Layer 3 of a small transformer language model trained on English Wikipedia (8 layers, counted from 0, width 128).
A neuron's activation on a vector x is ReLU(weights . x + bias), where the dot is the dot product.

Input weights of the MLP neurons that the questions are about. A number n stands for (n - 500) times 0.00043.
n275 (bias -0.047): 517,460,492,566,403,488,587,475,342,282,402,447,355,412,643,474,617,546,424,413,611,594,161,591,644,284,405,561,357,403,385,427,517,500,508,467,677,517,467,424,480,375,621,694,535,512,707,684,656,581,404,577,131,516,581,659,240,500,668,379,447,700,584,568,521,407,294,665,387,582,207,425,567,634,569,340,521,538,454,451,671,597,870,457,252,692,406,467,570,359,329,521,539,436,137,239,465,688,620,559,581,441,431,531,423,559,396,582,685,533,675,678,589,400,460,797,286,418,834,399,458,439,533,426,479,540,602,245
n436 (bias -0.032): 457,313,421,677,546,487,524,141,697,346,452,622,280,604,461,314,220,298,661,547,484,320,287,540,315,295,410,697,551,380,365,645,535,816,653,728,331,252,362,455,542,638,478,420,614,659,590,458,766,371,684,653,400,563,557,386,292,350,496,543,737,739,427,465,470,320,525,339,437,469,415,534,617,409,579,418,368,338,496,479,542,713,660,725,428,500,399,551,387,550,495,474,791,540,479,349,367,434,354,465,293,717,816,335,768,492,500,576,322,428,552,563,373,409,477,367,559,419,454,630,756,517,597,628,500,664,779,451
n445 (bias -0.044): 659,227,796,598,480,580,315,876,451,610,402,615,368,338,514,538,473,363,298,640,643,513,581,481,522,425,678,327,478,758,244,514,366,715,741,627,717,541,580,504,650,580,811,383,556,592,532,469,473,681,519,574,347,779,426,500,711,486,500,386,567,443,640,338,334,432,628,590,457,369,284,559,427,308,474,422,500,735,202,401,695,321,171,479,255,446,419,437,342,430,377,545,178,701,388,170,623,500,411,578,500,601,302,257,565,419,483,710,746,312,373,443,440,600,592,234,410,334,433,409,601,473,267,678,414,600,458,509
n500 (bias -0.060): 513,500,387,673,508,352,750,496,457,269,495,431,509,542,580,482,669,208,772,122,643,293,404,363,251,555,677,599,349,344,648,437,482,326,770,469,418,746,577,373,598,450,340,495,479,447,491,725,357,389,491,610,653,638,455,534,535,831,513,260,583,492,350,312,339,709,727,449,652,404,334,566,340,558,500,415,622,402,311,788,703,567,487,566,471,293,550,491,521,509,505,310,459,646,517,598,574,669,759,585,627,625,156,388,739,741,623,661,339,678,401,504,487,491,538,484,304,425,405,740,259,651,652,636,574,588,307,571
n563 (bias -0.032): 423,469,226,553,395,478,496,631,262,504,495,597,333,548,427,242,377,613,363,495,384,425,491,430,353,30,574,465,522,475,258,389,366,418,555,691,307,252,694,504,592,655,608,593,453,772,653,549,473,372,448,358,753,403,472,767,397,477,491,664,362,448,693,537,440,391,597,481,330,659,540,799,404,258,693,669,533,492,297,536,717,711,470,385,572,854,538,469,517,430,700,351,230,197,397,747,623,630,332,317,370,578,519,385,722,675,631,518,411,749,707,513,122,336,355,595,737,474,420,486,679,575,522,386,424,586,426,551
n713 (bias -0.027): 418,476,586,284,405,368,558,459,536,543,700,635,500,479,348,719,467,619,512,720,612,408,314,525,422,216,504,651,472,675,492,366,400,459,367,353,288,764,417,473,299,403,492,593,508,738,541,632,396,421,317,716,444,500,463,504,516,311,743,402,496,543,782,372,343,546,239,257,308,580,238,492,644,562,721,867,722,466,358,339,392,541,434,343,420,530,500,629,427,453,487,414,651,332,730,660,385,402,458,380,337,537,420,435,671,331,465,520,544,312,428,742,425,353,413,507,315,546,624,504,405,623,492,397,540,368,707,315
n805 (bias -0.022): 360,564,547,659,467,565,573,585,608,653,477,745,550,473,664,542,292,511,627,316,398,410,581,599,609,546,503,313,467,709,271,727,722,344,504,578,328,463,522,369,443,290,622,367,483,527,309,547,645,382,604,512,675,511,466,458,281,409,564,381,420,373,567,522,619,329,532,504,435,291,449,467,459,262,589,351,379,245,562,562,413,310,493,739,610,432,503,705,545,475,504,496,329,504,394,582,507,419,565,504,436,530,496,756,357,528,486,525,740,453,386,557,549,719,563,719,609,517,323,455,661,277,456,514,496,662,556,430

Each question shows a token from some text and the vector x that enters the MLP there. A number n stands for (n - 500) times 0.007.

"ed": 343,441,453,496,744,473,402,564,418,397,440,524,409,416,562,781,401,345,410,601,425,579,486,521,507,585,135,422,522,668,624,321,475,368,553,599,559,547,471,791,457,631,512,552,551,388,437,443,592,614,560,285,616,665,444,490,453,645,447,681,574,527,805,590,459,553,557,430,526,663,534,502,520,523,618,327,419,527,589,523,392,388,534,530,822,447,427,545,510,415,705,350,450,408,564,285,413,471,446,349,633,508,356,562,408,508,447,474,410,527,637,378,436,420,610,654,596,473,674,595,479,440,610,286,577,389,308,399
Which of these neurons fires most? n563

" cl": 295,456,441,528,658,526,561,587,304,404,434,627,399,490,588,552,448,408,428,617,515,396,437,732,537,488,159,343,713,430,472,505,589,417,610,551,724,644,363,557,243,588,471,536,485,442,464,326,471,601,462,323,658,657,605,490,423,407,430,586,448,613,657,511,587,546,555,446,480,462,596,581,501,423,572,487,412,776,532,596,409,540,569,647,817,213,320,468,522,703,772,506,490,438,419,393,505,574,322,445,523,452,334,641,377,349,515,450,584,307,622,419,596,481,561,571,566,582,608,506,386,597,515,254,557,443,437,485
Which of these neurons fires most? n805

"en": 304,565,254,521,718,473,527,461,466,429,417,532,444,465,441,500,415,509,511,570,505,488,535,484,684,671,263,495,484,508,449,364,465,545,606,648,494,601,493,805,413,598,429,388,742,456,424,372,542,643,416,293,659,641,614,586,492,460,382,612,581,702,662,439,468,678,421,380,517,630,525,397,568,593,475,324,511,524,579,705,400,503,748,513,739,410,421,371,332,453,659,458,574,322,534,272,472,351,419,408,632,492,320,586,494,485,449,544,514,624,575,344,476,514,568,527,624,637,588,462,462,470,681,525,440,301,570,136
The most active neuron and its activation: n436, at about 0.19

"ank": 310,471,460,391,735,354,517,610,397,442,451,500,503,529,529,704,477,232,426,537,581,646,490,502,331,704,308,444,518,419,614,464,493,469,473,667,625,503,474,637,479,618,483,571,648,383,545,381,322,589,545,256,671,528,540,410,589,542,470,562,477,730,582,548,608,506,497,392,545,493,652,496,577,529,639,332,496,502,615,773,479,467,647,636,674,353,329,490,480,602,849,373,553,505,482,236,407,390,446,405,535,455,216,562,409,410,443,574,472,424,618,523,411,379,572,503,531,525,712,487,330,518,562,410,551,360,527,428
Which of these neurons fires most? n500

"|": 354,685,536,567,591,385,527,515,475,442,583,370,447,416,494,573,417,392,411,608,621,547,404,612,551,574,412,621,382,504,701,396,548,531,602,694,615,599,433,603,399,616,486,588,522,333,490,324,517,696,526,357,712,545,433,485,330,518,511,629,403,727,649,449,546,521,620,416,497,513,442,402,554,481,532,498,579,578,579,662,503,425,612,542,622,558,420,603,466,680,721,421,549,373,403,260,255,590,471,335,484,402,325,642,505,338,464,529,479,250,744,488,475,418,545,471,608,428,690,527,210,478,535,318,580,422,500,239
Which of these neurons fires most? n275

"et": 320,636,322,400,746,454,418,550,566,347,383,519,465,346,566,612,374,288,424,585,387,462,529,515,551,580,401,552,534,531,571,352,545,377,566,671,384,402,493,508,289,607,598,396,655,665,502,391,550,559,457,238,754,626,513,597,483,490,311,687,528,658,667,518,492,638,566,513,501,675,630,658,473,579,375,411,437,494,525,441,387,537,556,408,733,460,437,358,483,426,731,439,626,295,445,303,515,380,586,469,631,535,415,604,426,423,546,503,517,466,607,393,372,426,566,411,470,569,765,527,517,497,695,574,588,379,526,264
Which two neurons fire most, strongest first? n563, n436

" |": 244,593,461,634,730,381,352,475,419,421,456,468,719,513,530,550,480,332,478,528,655,511,402,687,626,574,442,513,456,495,733,387,454,445,631,692,568,588,406,558,379,575,334,562,512,398,516,368,529,543,465,366,657,604,550,537,425,459,465,620,440,745,640,343,427,597,731,409,489,565,600,457,440,519,544,410,448,548,642,657,398,494,610,652,713,525,385,508,461,704,707,343,456,424,537,280,426,392,474,398,476,403,366,569,422,315,535,543,336,395,584,504,489,485,592,538,663,428,669,483,260,602,499,384,652,428,398,362
Which of these neurons fires most? n500

"es": 357,453,461,442,743,524,385,594,396,510,411,492,502,353,591,719,324,271,539,631,505,574,525,511,686,695,368,446,390,697,557,432,554,389,537,633,650,567,466,421,278,655,525,591,750,315,470,362,628,580,492,231,678,718,553,488,482,531,371,680,631,488,685,472,438,698,561,378,434,655,538,621,481,583,506,512,460,632,586,540,386,476,513,283,598,370,488,559,589,323,615,469,450,458,479,242,478,497,471,379,495,454,416,649,390,496,479,569,513,424,602,345,412,589,549,440,362,410,674,572,398,438,613,368,630,508,360,293
The most active neuron and its activation: n445, at about 0.39

" ear": 402,553,460,383,566,511,316,472,402,562,451,564,452,455,608,572,443,271,454,576,589,460,449,499,738,724,359,633,500,620,543,429,523,391,595,524,539,483,427,558,167,552,382,500,629,487,313,414,582,603,589,236,676,684,582,459,360,555,427,738,517,618,717,618,515,527,555,527,485,537,514,366,531,657,513,402,359,627,595,594,409,386,514,676,585,380,379,512,539,696,728,367,529,453,468,415,589,541,420,372,518,604,377,724,477,406,573,432,572,252,489,343,431,529,561,447,483,404,751,404,547,547,468,297,675,337,461,392
Which of these neurons fires most? n805

"old": 378,583,382,443,715,514,306,670,389,517,423,473,322,413,442,635,519,295,468,722,592,557,557,505,631,544,329,469,543,748,482,410,480,493,670,449,580,464,448,581,270,653,539,543,666,449,506,391,474,584,590,214,624,637,469,653,517,542,591,597,584,648,707,555,528,646,595,379,520,503,562,481,561,658,365,423,527,546,547,590,192,508,556,567,534,218,357,499,556,421,674,453,479,522,515,278,561,401,484,355,667,431,303,640,348,556,361,441,478,501,365,360,412,562,533,603,576,551,694,530,434,462,637,384,511,308,456,439
Which of these neurons fires most? n445